Layer 4 of a small transformer language model trained on English Wikipedia (10 layers, counted from 0, width 128).
A neuron adds its activation times its output weights to the MLP's output. To switch it off is to set its activation to zero at one token and run the rest of the model.

Output weights of the MLP neurons that the questions are about. A number n stands for n times 0.0042.
n41: 44 9 -23 -13 12 4 16 22 91 13 -11 -36 5 6 -23 26 37 -19 8 35 -15 2 60 -36 6 -37 -15 -9 8 -19 26 -12 -18 -14 12 -23 2 5 10 -14 10 33 19 -19 9 -16 26 -1 10 -22 24 26 4 23 22 -22 -23 -35 0 2 36 7 16 -40 26 -3 -7 0 -4 19 -12 13 -6 2 -9 -1 -15 37 17 -42 -16 9 23 14 50 47 -20 36 -4 36 -15 23 29 5 7 8 10 23 16 8 1 -6 9 -51 -56 43 -38 11 -23 48 32 -33 29 7 -10 12 33 -10 37 -19 3 30 -26 -10 -15 17 13 10
n75: -43 -20 -11 4 45 -23 30 41 -4 37 12 13 0 -12 18 11 23 37 -38 -2 37 15 1 -14 24 28 -40 15 47 -9 -6 -26 -27 -20 16 -13 3 -19 3 5 -26 -4 -13 -8 17 -51 -5 33 -12 -14 -11 -18 1 23 26 -1 -27 17 -7 -36 -5 -15 13 5 12 11 -1 31 7 -10 15 18 -31 39 10 -60 8 36 -10 -31 -23 2 -29 -5 -35 8 -9 40 21 -11 20 -9 -16 14 3 -42 -8 7 -45 12 26 -24 -9 -16 -12 26 -11 30 -21 -21 37 24 -39 37 37 2 1 28 -20 -34 22 9 3 13 -3 26 4 -9
n77: 15 -35 8 14 -6 8 -11 56 23 -10 -17 -19 16 -27 27 -31 3 18 -8 -17 22 -22 -16 15 22 -17 -10 -6 52 46 -5 -8 -15 1 19 1 -36 -11 9 29 25 9 20 -3 -40 7 -5 24 51 19 -29 -1 -27 32 -23 9 -24 -13 -20 22 22 -18 -1 63 5 11 13 5 8 31 -9 20 10 7 4 11 11 3 -9 -10 24 -19 -6 9 6 -24 -9 -36 25 6 -3 45 23 25 -40 -22 -2 22 18 33 -6 10 11 -5 2 -1 -23 12 -4 -14 13 6 19 38 28 -3 -36 8 -23 21 0 14 -1 11 -16 -58 4 22
n78: 2 8 2 6 14 -7 36 5 33 10 17 -16 -32 -57 25 -7 -37 2 20 -13 21 -35 -25 9 -16 14 6 24 -55 -2 -22 1 -28 -7 7 -7 9 -18 19 -27 20 34 3 21 17 -24 1 -1 -6 -21 -28 -4 -25 -3 2 -6 0 -18 -7 18 14 4 -10 -8 30 34 26 11 -14 49 52 13 -16 -38 15 -21 -5 24 39 19 27 5 9 -17 -3 14 -1 -15 -23 -9 17 -12 -3 -1 30 -9 -25 8 -16 -51 40 -21 -49 -21 11 60 -11 6 79 0 -7 24 9 1 44 23 18 -57 -10 14 17 1 30 -53 15 14 -40 24
n92: -6 -38 0 -2 15 -59 -15 1 -26 6 -24 -8 6 -26 0 6 -41 -19 -31 -10 -17 -13 8 -1 35 41 -11 -20 10 -29 -4 -24 -14 -11 -14 14 -22 -10 1 -1 17 18 -15 -15 -12 -4 15 -4 -5 -11 23 12 -10 55 16 -16 -4 -41 19 -39 31 -30 8 -6 26 6 29 -5 8 -23 -39 13 16 5 -46 7 11 7 12 -6 10 -6 -45 -5 41 14 -21 10 -36 -40 9 11 -25 2 -27 31 -11 18 -1 -36 11 -14 -46 -25 -28 7 -9 -56 18 47 -17 -6 -8 -20 -2 14 9 -7 -35 8 23 -27 30 16 15 24 -51 -33
n178: -60 -26 5 -5 -27 -25 -15 21 39 22 29 32 8 18 34 -17 10 25 3 -3 27 -5 13 16 -5 6 -59 -22 40 6 1 0 42 30 10 8 12 7 -39 7 -5 -34 27 -24 12 -4 48 12 -33 15 32 -2 8 19 12 -4 6 -13 -12 -7 8 18 -18 -9 49 9 1 9 20 6 -35 17 -20 28 -9 -6 -4 28 -34 -17 12 -6 -7 -20 67 -31 13 -19 -31 -20 5 11 3 10 -20 1 24 41 38 7 0 28 -8 -15 -9 37 17 -16 25 26 -17 -12 -25 14 20 19 15 -7 -51 6 -31 41 7 12 8 -2 42 21
n207: 2 -29 0 21 -22 -15 8 -30 30 -17 24 -19 26 7 30 -39 -36 25 5 24 -34 0 5 1 10 -12 -48 41 -21 -23 -28 -1 -11 -60 -15 38 4 -49 -10 -4 -16 4 23 26 -15 -14 -15 -8 -44 -38 -12 6 -13 -7 1 33 -10 26 -16 7 -33 4 31 -1 -21 -10 -1 -12 4 4 -6 46 -17 -3 0 -9 19 -17 -4 15 -17 9 -24 42 27 8 -54 -21 14 10 16 -6 -14 -11 -10 -22 23 6 7 8 -2 47 -10 17 29 48 -28 9 22 -38 -22 2 0 16 15 -29 26 -2 8 25 -31 -19 13 -28 -13 -24 -16 14
n216: 4 -15 -8 -31 -8 -33 -3 -11 92 18 5 -11 -20 -3 12 -31 -44 31 3 16 13 -29 3 31 -5 -9 8 -6 -30 -15 19 1 22 -2 12 -24 1 -5 15 16 23 -7 16 -46 14 26 18 1 -28 -22 38 -15 -1 -36 1 -52 -18 16 27 -5 -35 24 -8 -19 -23 24 4 -26 -27 59 -31 1 32 -1 -8 21 14 -5 -1 40 6 -4 47 -38 14 36 -12 1 -21 -7 1 10 4 -30 23 -6 -14 27 14 -7 -15 -43 9 20 7 -8 -24 -18 4 -29 -7 16 22 -23 1 -60 21 2 -19 -16 49 -10 -20 15 -31 10 39 28
n223: -42 -2 -17 5 45 21 1 -6 -36 -16 -62 44 5 11 -39 -6 -28 10 32 -25 16 49 36 -17 -34 41 13 28 -18 -13 10 11 24 -10 -10 28 -15 2 20 -15 -22 -17 18 -11 -24 17 2 -22 11 -24 -8 -17 27 3 27 -29 0 -13 -3 -78 16 1 3 5 13 37 -3 -18 -17 34 -15 10 15 23 -30 -1 13 22 -17 -24 7 -25 17 11 -11 -14 18 2 11 -16 33 -22 -58 21 7 -16 -17 19 40 9 17 27 -8 5 5 39 -18 -6 17 -10 -9 18 -36 6 9 10 -11 -36 15 5 13 -22 -10 28 -7 -21 44 36
n226: 17 -36 -13 48 10 -6 -36 53 16 -12 9 -13 -31 41 12 -6 3 -5 8 -5 6 37 -21 14 -11 -20 -4 -39 -28 -31 7 24 -8 -5 23 3 -10 45 -43 -13 -34 -28 -27 26 46 -14 32 -14 -43 -1 -38 21 6 -9 6 -8 -44 38 19 -11 23 5 42 -10 -7 -19 -1 -14 42 9 3 28 -19 46 -1 -29 8 6 41 -9 3 -21 -3 -31 -26 -1 -2 -36 29 -8 4 10 19 -36 26 -20 -22 -20 -9 26 -1 -8 -1 -11 16 4 -24 -16 -12 14 -3 -37 4 -22 7 9 56 25 31 22 7 -23 -12 -5 -11 -46 -6 -27
n274: -23 -19 -4 33 -16 -6 -17 14 46 -2 10 -36 -8 -19 -11 -12 20 17 28 -32 -40 11 -5 -53 17 33 -8 -1 -10 -9 1 51 8 -40 11 -2 -16 35 46 7 -28 -31 4 -10 11 24 0 -38 -10 -34 23 -22 30 12 -23 -14 11 18 -13 22 24 11 9 -19 -41 -6 14 22 64 -22 -10 -22 0 23 -21 11 -16 -62 6 14 -5 -41 -44 12 -9 -6 -6 16 -8 33 4 -8 1 -31 9 -8 -7 31 25 -16 3 -14 -7 -17 2 -20 15 40 27 32 -10 20 -2 -44 15 -12 13 -29 57 -17 -8 -13 -30 -13 38 -2 50 22
n287: -4 -4 20 31 7 -6 38 -24 7 -37 41 -54 -7 6 1 13 1 21 38 -11 -4 -21 -10 5 30 -6 -17 2 1 8 -39 11 12 17 -43 29 -10 7 3 13 1 -45 6 12 -53 -15 -8 4 -20 -6 31 6 22 9 -8 7 -24 -4 -27 1 -3 -17 5 28 34 -16 -37 -11 18 -11 9 10 -10 -27 -14 -49 16 -58 6 -37 -3 31 3 32 -32 16 -23 17 -8 8 -18 -2 5 10 -9 -2 15 -43 16 -6 -21 -26 -34 -52 0 -18 -15 -16 1 -49 -24 -11 25 9 7 5 -33 18 5 -16 22 12 65 20 -54 15 -22 6
n296: 16 25 1 43 -10 -43 24 -26 80 -6 43 -11 41 -8 -19 7 -12 8 -26 3 29 -1 18 22 39 7 33 -6 -8 14 15 -26 -23 28 -23 -29 -5 -20 -8 -10 -4 -13 2 30 -27 25 9 1 -1 17 30 -72 28 3 5 23 -11 33 -9 -36 29 -39 -8 1 8 -27 -40 -34 0 -23 6 10 36 -9 -8 -8 -30 8 14 -13 34 17 4 7 2 39 -15 20 11 -4 -23 14 7 -21 20 14 18 13 -11 41 5 -43 -1 -38 -25 33 -8 5 13 30 -36 -4 1 16 50 -6 -49 -26 -6 4 39 -1 -6 19 -11 26 22 17
n298: -16 -6 21 42 19 -1 -8 10 -39 24 -1 -26 6 -38 6 43 49 -29 -20 -11 15 0 4 -21 -4 30 28 -38 47 55 -10 25 9 14 42 22 4 17 -20 -39 -21 25 50 39 -9 -2 -1 42 -19 -16 15 19 -6 -27 -12 -18 14 -1 -14 -2 31 -64 -22 -16 -21 0 -30 25 -25 29 -15 4 59 24 -6 8 -16 30 25 12 36 10 -1 20 -24 14 26 4 -41 -7 -16 -4 23 15 17 -16 -8 30 17 6 -22 14 21 -30 -21 3 -2 -22 -38 -36 28 -17 43 20 -1 -2 -16 -16 24 -9 28 -12 1 -26 -29 5 -1 -31
n306: 8 34 27 22 7 9 -14 18 7 20 -22 23 -22 -14 10 -3 -9 -3 -26 -25 -25 16 12 18 36 -17 51 19 -9 -9 -11 -18 -32 -10 55 -21 11 14 -3 41 20 -9 6 -22 7 -33 -31 -24 -1 -12 -8 -24 -12 -13 0 -34 -15 -6 36 -24 29 -26 9 31 10 -27 -15 -40 -6 -15 -21 -6 -15 15 -15 6 -2 3 -4 -13 25 -8 -11 -8 -17 24 -18 -24 20 45 -7 6 19 -3 22 39 11 -3 -33 93 -21 12 17 -30 -18 -48 -14 4 -3 25 -1 -12 25 7 4 -13 36 -14 -3 -45 10 -2 5 -1 -8 14 38 6
n308: 25 -2 -19 -2 -4 -28 14 -20 75 -25 -15 4 -1 0 12 -50 21 14 28 11 -13 6 18 33 -10 -29 -17 -18 -42 -8 65 34 1 -20 15 12 -53 -6 9 -33 0 -1 10 -18 -3 12 4 -25 -7 5 25 8 45 5 8 28 -22 5 6 -9 18 1 -17 7 -24 -8 -16 -19 1 22 -17 -33 36 5 2 -15 -16 -7 1 -27 26 2 -3 11 -10 -17 13 -13 3 6 -12 22 9 -9 4 -34 -16 -32 18 -31 14 -22 17 38 4 7 54 -2 26 -6 -21 17 1 50 39 -8 4 -1 11 2 -41 -36 -5 -10 14 8 -15 -4

Each question names a token from some text and the token that comes next. It shows the activations a of the neurons there, in the order above. A number n stands for n times 0.11.

Then comes g, the gradient of the next token's log-probability with respect to the MLP's output, scaled to length 1. A neuron's effect is roughly proportional to its activation times (output weights . g). A number n stands for n times 0.0036.

"ers", then " than"
a: 3 -4 0 0 22 1 12 2 -1 -1 -1 -10 -2 0 -3 -3
g: 15 3 -21 -17 24 -2 -22 -19 34 -24 -8 -35 -13 -39 -27 10 -23 16 -1 33 0 -2 26 47 -29 -19 -30 2 -12 -5 -14 -34 32 -29 -13 -6 -34 15 2 11 19 -9 -26 -12 4 -64 3 13 -30 3 -17 -44 0 8 35 -12 -18 -7 1 14 13 91 14 47 -33 -10 15 -27 22 16 1 -19 12 29 9 -12 -12 -9 17 49 27 -21 1 52 17 24 32 -29 -19 -40 -18 -5 9 -24 0 -29 -15 11 -28 -16 2 5 6 10 37 12 43 -6 -21 10 18 1 -39 38 -54 2 15 6 -27 -9 -61 -30 5 9 -2 -4 -18 14
Which neuron, switched off, raises the next token's probability most? n308

",", then " had"
a: 1 0 1 4 -4 0 0 11 0 3 -1 0 -9 0 -2 18
g: 10 -25 -40 -12 6 -28 4 -16 -7 -11 -5 -3 0 20 13 -9 -19 42 33 -17 3 19 32 15 35 4 -56 -28 -8 57 14 -2 3 15 -16 27 -30 -3 51 -15 1 -32 28 4 -44 -10 30 -52 -5 2 -25 2 20 31 -21 34 48 -51 2 -8 -47 55 10 -2 -35 -1 49 -9 -4 8 -43 1 0 5 11 -25 19 14 -30 -7 -8 4 -19 37 14 2 2 60 6 -5 -1 -10 -21 -27 -14 39 5 -32 -7 15 -20 15 12 28 40 12 42 -4 43 -37 18 4 -19 16 -10 -28 -32 16 -11 1 -32 1 -20 -37 10 10 -12 4
Which two neurons, each switched off alone, lower its probability most, in order? n308, n296

" of", then " Amer"
a: 10 0 0 -7 14 -2 0 -2 2 2 1 -2 -4 -3 0 -20
g: -22 29 1 57 15 -49 -4 -9 -6 -24 26 -3 -23 -31 39 -50 -16 11 -74 -2 -13 41 1 12 5 20 -18 -13 26 17 19 -34 18 -9 0 27 -35 -30 -37 -27 -19 31 4 6 35 24 -20 31 -14 -9 12 -30 31 27 -21 20 31 -14 -20 2 -34 -16 -59 43 25 33 17 -20 21 -1 -7 34 33 34 22 1 -5 -3 2 -3 -19 -8 -26 -3 0 8 14 -23 9 -39 0 24 -28 -32 26 -6 -29 11 24 -19 31 2 21 -19 -27 -9 23 10 -7 -21 -35 11 10 21 -23 33 26 4 17 -31 -2 46 17 -35 6 -35 -8 24
Switching off which neuron hurts the next token most? n92

"qu", then "ad"
a: -8 -14 -1 -51 -3 5 -4 0 0 0 -1 1 -7 -2 2 0
g: 27 11 28 1 -46 -56 5 -25 -9 39 8 8 34 30 10 -53 -10 -9 -10 11 -5 9 5 -41 26 -57 33 -6 33 19 24 -29 -3 -10 -62 0 14 0 -37 20 0 24 14 -16 -12 -26 40 43 -6 -22 12 8 58 8 4 -5 16 32 -4 21 12 -44 18 -22 0 -13 -4 -26 24 18 21 14 17 39 -5 -20 -9 -11 -7 60 -66 -18 -10 3 -9 13 6 0 -15 24 32 28 -1 -13 9 20 0 6 -7 2 -34 1 13 -32 4 30 35 37 -7 4 25 -6 -22 -21 -9 12 18 64 -2 -18 1 34 5 35 15 -6 -31 7
Switching off which neuron hurts the next token most? n78

"and", then " of"
a: -3 1 0 0 -5 2 -1 -2 -2 3 -1 0 1 -18 1 -2
g: 26 21 -9 16 -27 -5 3 12 -6 -34 29 16 -30 -12 16 -6 4 -15 2 3 6 1 0 -8 34 -9 -11 -28 -39 68 -17 42 -43 -27 41 -28 -49 42 -22 -8 3 -2 19 23 -8 -8 27 -13 24 9 20 19 1 19 -15 9 3 -56 9 -11 -10 -34 -18 -21 -7 -32 11 -2 22 20 32 -63 7 39 -61 2 -5 23 -48 -16 -19 6 -15 0 1 -34 -52 -6 -16 -20 2 -3 -16 -3 -34 32 33 -17 -29 -5 32 42 -8 -23 10 6 -6 -6 -5 38 -38 -12 -42 7 41 25 -23 14 -11 3 -27 -5 -36 -27 -18 26 -17 -20
Switching off which neuron hurts the next token most? n216

" Comm", then "and"
a: 0 -2 2 -9 0 -1 -2 0 0 -4 1 -87 -13 5 -2 2
g: -1 -6 4 -6 2 50 -3 -32 -22 -34 43 -19 -36 48 -7 9 23 6 -41 12 -15 -9 -23 -30 9 -9 25 -37 -11 20 -14 -6 5 25 30 31 47 -39 4 2 -33 -4 56 -3 2 -2 11 -7 -40 8 0 5 46 78 -7 -5 17 -4 13 -48 47 -23 5 -41 42 20 -7 -5 7 4 -8 -13 -4 27 21 -22 -8 51 17 -37 -28 5 -18 6 15 -28 8 23 2 -30 -15 -37 26 14 -7 -12 11 -12 7 7 15 1 18 5 16 -44 58 17 -2 12 25 -42 5 34 -7 -5 -34 -11 -8 30 1 17 3 3 11 -48 21 -13
Switching off which neuron hurts the next token most? n78

"er", then " in"
a: 1 -18 -3 1 -1 -8 2 2 2 -4 4 0 1 4 0 12
g: 6 -15 -5 2 12 37 -28 -16 -11 13 8 23 -19 -23 6 46 18 36 11 -10 -8 -4 -5 55 3 -22 -21 28 -1 -5 6 -44 2 25 -48 -10 -38 2 23 19 -37 -28 -21 29 -6 25 44 17 -39 -25 -8 22 11 59 1 -32 -3 15 13 17 -40 9 33 18 -26 36 15 13 21 -18 -3 -33 -13 -23 32 13 -29 31 -19 -20 -2 -6 23 42 23 -18 -25 -27 -6 -40 -3 -14 7 0 6 -30 -29 -63 28 -46 -17 5 -18 19 0 34 -33 -7 7 -27 4 18 5 59 12 4 18 17 -23 5 -1 -52 39 29 -4 -4 25 13
Switching off which neuron hurts the next token most? n308

"at", then " she"
a: -2 9 -1 1 -3 -2 -3 1 -3 -3 1 -12 0 -8 -2 4
g: 24 -30 -22 72 31 1 3 1 3 13 -48 49 23 -21 -35 16 -2 -23 -4 28 6 -19 3 9 -46 37 -1 -7 -41 -21 33 38 4 14 -5 -7 23 17 -18 -14 35 -1 -22 -2 11 30 3 -20 0 17 -11 16 21 3 0 -38 16 -52 11 24 29 19 35 2 -10 -11 21 14 -29 -9 -8 33 8 -19 -15 -22 -30 -44 -26 0 14 -38 1 -35 -20 12 5 14 9 -49 5 -54 -24 -10 12 17 2 -12 6 16 13 23 -26 -30 -46 0 29 -2 -36 -23 27 -42 33 49 14 11 34 14 13 -40 1 -11 -14 -10 -11 12 52 -19
Which neuron, switched off, raises the next token's probability most? n298

"w", then "all"
a: 3 -35 -7 -4 0 0 -2 -5 6 -6 0 0 4 -2 5 13
g: 8 -35 20 -22 -16 23 -74 -13 -35 -15 -26 25 -24 0 31 71 -10 -2 -19 -9 16 -22 40 8 3 0 -1 -13 -27 5 -22 -30 -38 23 17 33 -6 -30 -1 -4 -1 18 16 -66 -9 -17 -4 -14 -31 3 9 38 -26 -27 49 22 10 -1 -6 1 -17 1 -1 2 -20 -2 -35 27 -16 0 36 15 -8 -2 33 10 28 20 -47 -1 26 -13 17 8 16 1 42 4 31 -20 -10 19 35 -11 9 52 8 21 11 13 -1 23 -12 2 -25 -15 31 -55 -24 -9 32 -43 33 -10 -52 9 -33 -34 -22 -15 2 -16 -20 3 13 -1 36 16
Which neuron, switched off, raises the next token's probability most? n308

",", then " F"
a: 1 2 1 3 -2 0 0 15 0 2 -2 0 -2 -1 -1 10
g: 18 39 2 15 -11 0 -13 -11 11 -28 -20 8 1 -2 -7 -4 -34 -31 13 9 -8 -25 -19 17 -16 -25 38 12 -11 -15 -35 -10 -24 -9 13 -8 67 -26 -21 11 25 17 -19 -2 74 1 4 20 22 52 28 -22 10 -61 13 -31 -10 -2 22 3 47 -34 12 -46 2 -6 -27 8 7 -23 44 -12 19 11 -56 -42 -9 -25 4 -17 21 21 17 -41 -13 14 -33 -2 -28 -9 -8 32 -6 42 17 -30 1 34 -9 -33 7 -39 -20 -25 -39 -15 -44 5 -14 -4 25 -28 36 -1 -10 9 2 -5 -9 56 7 22 -8 31 0 -3 -7 -19
Switching off which neuron hurts the next token most? n216

"5", then ","
a: 3 -21 -5 2 -3 3 1 -3 0 -6 -13 0 0 -2 0 0
g: 48 -5 -15 37 -7 9 -24 11 -1 6 7 28 15 -22 50 7 -37 -31 13 25 -14 7 -48 13 20 -27 43 10 18 6 0 7 -44 23 10 38 -3 55 26 -5 25 -24 5 -2 -35 48 -16 -10 8 -5 -4 -17 27 -40 10 -17 3 -28 7 41 21 2 8 16 12 23 4 -27 -25 -33 22 -6 -20 26 -12 -3 -2 -62 -14 -30 30 59 -23 -31 12 25 4 22 6 28 -22 -8 -19 3 8 14 10 -14 -1 1 15 -60 32 17 12 31 3 -28 0 4 -19 -10 12 30 -14 -14 17 27 -13 71 35 24 25 -11 31 39 -9 -11
Switching off which neuron hurts the next token most? n75

" (", then "s"
a: -4 -6 4 0 -7 2 -2 0 1 2 -2 10 0 0 -6 -5
g: -24 21 -5 41 16 -19 -10 -11 21 -37 -2 -6 -3 -5 0 -6 -31 10 6 -29 -29 -9 16 -6 17 -41 -18 -44 5 43 19 34 -24 1 -50 1 -78 -17 28 24 49 -16 -8 36 -12 33 -19 45 -7 4 0 2 -16 -6 42 6 3 -37 24 -1 -39 -4 -14 -24 -6 18 -13 -30 20 13 41 -30 26 41 -30 -10 13 4 0 33 33 13 -7 22 -16 13 -2 -10 -22 45 -38 -2 -38 35 -12 16 -13 19 10 19 -52 -4 -5 -8 -6 -14 -6 36 1 17 -20 11 18 -25 9 51 -11 16 -55 -12 -14 13 -26 -24 1 -2 5 48
Switching off which neuron hurts the next token most? n287

"p", then "sh"
a: 3 3 12 -1 -3 0 0 5 -1 -1 3 -2 15 1 -14 -8
g: -5 -14 -7 -20 -27 -5 -8 27 -53 1 -2 -6 -40 -18 -31 -23 -33 -26 19 -16 -44 -5 22 -21 -3 5 19 4 -31 -8 -7 5 -2 1 -54 30 -26 19 19 20 17 -23 -22 1 -30 35 5 42 5 -4 49 -19 -17 18 44 -19 -31 -28 -14 -47 -3 2 -19 36 -20 12 3 26 -24 0 34 21 -58 5 7 5 17 -15 25 2 -6 -7 42 13 23 -5 8 8 26 -4 -20 11 -68 -18 36 -3 5 3 31 -29 -9 -11 -15 18 8 34 26 -26 -26 3 35 14 -14 -34 -25 81 -32 -39 21 -32 -13 -1 37 -4 -6 9 -3 13
Switching off which neuron hurts the next token most? n306

" reg", then "im"
a: 3 -1 -1 2 6 2 0 1 1 0 0 3 -2 -1 0 1
g: 6 21 -17 9 -15 -37 -8 -13 -6 2 33 26 -37 32 28 8 36 -43 -22 -3 48 12 -7 56 -14 25 19 -16 17 37 -27 -26 13 -17 18 18 5 -17 18 -7 -32 -19 11 -23 11 10 -37 -13 14 -21 29 32 21 -11 -25 24 -32 -7 -28 -1 -24 1 5 10 -11 0 10 1 -39 -40 -36 6 14 8 8 -16 -22 -50 41 -13 12 -5 -10 -10 25 6 19 16 -13 -32 6 28 10 -11 12 84 23 -22 -13 26 -46 -17 -16 -34 5 -19 6 22 -44 -29 19 -4 -3 2 -41 -45 -30 -7 -44 -36 -25 21 -44 15 -1 -4 -9 -32
Which neuron, switched off, raises the next token's probability most? n78

" B", then "os"
a: -1 4 -11 0 0 1 1 -2 0 0 4 0 0 -1 -3 6
g: 2 15 -3 16 22 -35 15 6 0 0 23 -13 18 -3 13 1 -44 -18 -6 30 17 -51 0 15 -8 19 -19 -16 -13 -17 -11 3 7 8 26 6 -12 -19 10 -44 14 5 44 33 3 2 -28 -24 15 33 -12 -17 -18 -16 6 26 4 -3 36 10 27 46 32 -32 7 -32 -1 -12 -10 -17 33 -23 60 -45 -3 28 -10 1 3 30 25 -43 36 -2 -21 2 25 2 -54 -2 -31 -27 -60 -34 48 24 14 -1 11 63 -24 31 -42 12 22 18 6 2 16 30 -16 -6 7 17 -25 -29 13 35 17 -30 -27 4 -35 -30 -3 -38 -41 10
Switching off which neuron hurts the next token most? n77

"ust", then "y"
a: 2 0 0 2 4 -4 -1 4 0 -2 0 -5 -2 -68 1 -2
g: -6 -11 30 -2 9 20 -6 -21 14 -49 18 -37 -14 -8 -66 -11 -29 19 -5 23 -21 4 32 -23 -3 -26 11 -30 42 -11 9 5 11 -5 -2 60 25 21 -18 1 12 -21 23 -27 12 20 5 -59 -22 -2 8 24 11 -23 31 -20 9 31 -8 8 32 52 48 26 6 16 15 -17 33 49 29 -2 5 5 0 48 7 -30 44 10 -5 -16 39 5 2 -20 -16 -1 -15 -64 -45 17 8 9 -23 7 -6 43 8 0 -1 60 -24 46 26 -15 5 19 34 41 -12 -2 -15 5 -29 -1 -13 -5 -16 2 14 2 -29 10 8 0 3 28
Switching off which neuron hurts the next token most? n298

"ational", then " For"
a: 22 -5 2 0 22 0 -1 0 -3 -5 0 0 0 -11 1 2
g: 14 2 -33 28 -34 12 -7 22 -6 36 4 19 -14 -47 -5 -25 16 38 17 58 -13 -28 -40 31 -7 -10 14 10 13 1 -19 -2 -38 -18 24 11 14 0 43 17 22 0 0 -3 40 -1 12 -14 27 15 61 41 -24 -27 5 -50 35 18 -3 11 -11 13 -19 -20 -1 30 24 2 33 41 -6 -2 26 -2 -15 13 26 -3 -22 -40 0 6 -16 8 -9 -7 0 19 -27 7 20 35 48 -1 23 13 10 -19 -17 -29 29 58 11 23 -11 54 -21 -38 13 17 2 22 13 -3 32 11 17 -28 -9 36 20 -19 -50 6 -24 49 37 -14
Switching off which neuron hurts the next token most? n41

"ord", then "er"
a: 2 0 -4 2 -2 4 0 0 0 0 31 2 -1 -13 1 1
g: -8 13 -16 -38 -36 90 -23 -8 -19 -37 2 33 -33 41 -17 -25 -3 -17 -11 1 21 8 -23 -13 37 41 -6 -38 -4 -15 19 -5 -35 -48 28 -21 20 -16 -20 43 2 2 31 -7 4 9 -13 41 7 -20 32 -7 -3 13 8 13 6 36 21 -5 5 -27 -5 16 -62 -16 -4 -16 40 -20 -20 21 24 7 9 28 14 -36 -11 4 23 -25 -31 2 21 19 -19 15 6 -30 33 -11 -14 -30 -7 -3 58 6 -36 10 -3 21 -38 -25 35 -18 -7 -9 -36 4 -16 54 5 35 -1 -13 14 45 4 -7 3 -24 36 -3 10 13 -1 -12
Switching off which neuron hurts the next token most? n274

"ill", then " by"
a: -3 1 -25 -4 -4 16 1 1 4 2 2 -3 -2 -8 -47 28
g: 18 -38 -1 -20 0 17 23 30 -39 16 19 -36 -22 9 20 24 9 16 54 -30 -8 -2 9 23 1 -24 -6 41 -21 21 2 -19 34 44 -77 3 -65 30 20 1 -6 -16 -16 17 5 16 -21 11 -2 31 2 15 11 9 -9 36 5 13 4 -25 -22 28 -16 11 -20 26 -15 -32 14 21 2 14 -26 -16 22 41 -13 -26 -16 19 17 0 17 52 43 -2 7 -46 2 -20 -19 1 -32 38 8 24 -1 -48 -41 30 2 -12 -5 0 -3 19 2 -25 29 -65 -27 23 -11 15 -4 -38 -2 32 27 -12 -15 -42 24 -13 -13 -13 3 8
Which two neurons, each switched off alone, lower its probability most, in order? n306, n308

"rict", then " att"
a: -1 1 2 -2 -1 17 87 2 1 -4 0 3 0 -16 -2 4
g: -10 28 -16 71 38 -41 -37 1 11 -3 -38 16 34 -3 20 13 23 22 2 4 19 12 -15 -11 5 -7 11 8 -32 -5 53 -6 -21 -2 3 -20 17 -44 -31 5 2 16 -16 37 -3 -5 31 13 -7 30 -2 36 14 6 17 0 -38 -42 15 2 -4 85 3 14 3 6 -30 -61 26 16 -31 13 -35 -8 12 10 14 -38 21 -9 10 8 -15 47 -19 57 11 34 -34 -7 -26 18 -8 1 -3 12 52 20 1 35 -21 -29 -9 -13 15 -13 4 5 -12 -6 6 12 29 34 22 -8 27 -20 -44 -15 20 12 -18 30 -9 -19 26 -27
Which two neurons, each switched off alone, lower its probability most, in order? n207, n178

" D", then "av"
a: -3 3 -12 0 1 4 0 -1 1 1 2 -1 2 -1 0 2
g: -10 -6 23 -16 -49 -7 24 25 -11 23 10 41 -40 -22 5 39 -6 -34 10 -3 -24 22 -24 -13 9 7 41 -8 23 23 4 -13 -14 6 35 -11 61 0 16 8 -38 -20 -16 -25 13 -17 37 -14 31 -4 15 -50 26 11 24 8 28 -7 -6 5 -8 -24 4 23 -56 -35 -28 -11 -20 20 -4 22 -8 28 11 -20 22 8 24 18 -50 0 -26 12 -7 52 -38 -7 7 10 1 19 -49 -22 2 31 -1 -15 -56 -29 20 -43 -10 -21 9 -15 -38 -1 -20 -1 -19 -48 38 7 -26 -18 -37 41 34 -12 9 0 -6 19 10 10 -10 45
Switching off which neuron hurts the next token most? n77

".", then " O"
a: 9 -4 -11 1 -3 0 4 -1 -1 -15 -1 2 -2 -1 -5 2
g: -33 22 4 21 -18 -3 -13 17 -17 -4 21 -14 -26 -35 11 -3 -16 -5 -12 10 22 -49 10 -14 7 35 -13 -37 -12 -52 -19 42 9 8 -14 -14 -23 -22 64 -12 5 -17 23 33 -1 -18 -6 6 2 10 3 -12 -18 17 -11 12 15 7 14 -2 33 -4 -18 7 39 19 1 -5 20 -6 -15 -26 15 -55 -48 -9 3 -23 27 -23 29 39 -35 14 8 -24 -31 -15 -34 -2 -19 -22 22 -8 26 -23 -49 49 12 7 -4 19 -6 -7 -20 -17 -12 12 9 1 -14 41 -28 29 -21 -21 -74 76 16 5 -35 20 5 33 -53 -22 -7 -10
Which neuron, switched off, raises the next token's probability most? n77

"t", then "re"
a: 0 1 4 11 -4 -1 0 -1 -3 -3 -1 -3 3 4 -2 -18
g: -1 8 0 -9 7 -4 -8 -12 2 -3 -20 -15 21 -30 21 -39 15 12 -12 17 1 -25 26 3 -13 -7 -19 2 -23 -14 17 14 50 -18 10 3 -20 23 3 -12 24 4 4 -19 28 -21 -52 24 27 -5 46 24 -34 41 -4 -23 0 -13 -11 13 -3 4 35 -11 70 7 29 -7 -6 -19 24 0 -48 -22 8 30 15 -10 -1 -13 31 -4 15 45 12 6 40 20 33 43 -20 31 23 -39 -34 -3 59 12 -30 70 -36 -39 34 -6 10 -16 -56 -36 -21 22 7 -25 -19 -41 7 -10 5 3 -25 29 23 9 -18 -20 -22 -14 -30 -22
Which neuron, switched off, raises the next token's probability most? n78

"ier", then "'s"
a: -1 -10 -15 0 1 6 0 -3 1 1 1 -1 1 -2 -3 24
g: -5 -14 27 58 33 -28 -12 15 6 12 21 13 -26 54 19 -3 -34 -36 6 -34 30 -9 4 7 10 -4 -23 25 -28 26 -20 -13 -11 32 -32 16 -32 -10 37 5 -13 31 1 2 9 4 -13 -30 -25 -1 2 -30 -27 24 21 27 -9 -23 -18 -25 3 -41 22 5 -27 13 -47 -9 -32 -1 -22 -21 12 -11 0 2 64 7 3 1 33 80 -12 31 7 -21 20 -17 22 -5 -22 51 -15 -10 -12 32 -6 7 -29 -6 -16 2 -31 26 -38 -27 -35 -34 -3 -10 -40 23 -23 10 36 2 -6 -49 -24 -23 -30 6 36 11 -9 5 30 -12
Which neuron, switched off, raises the next token's probability most? n77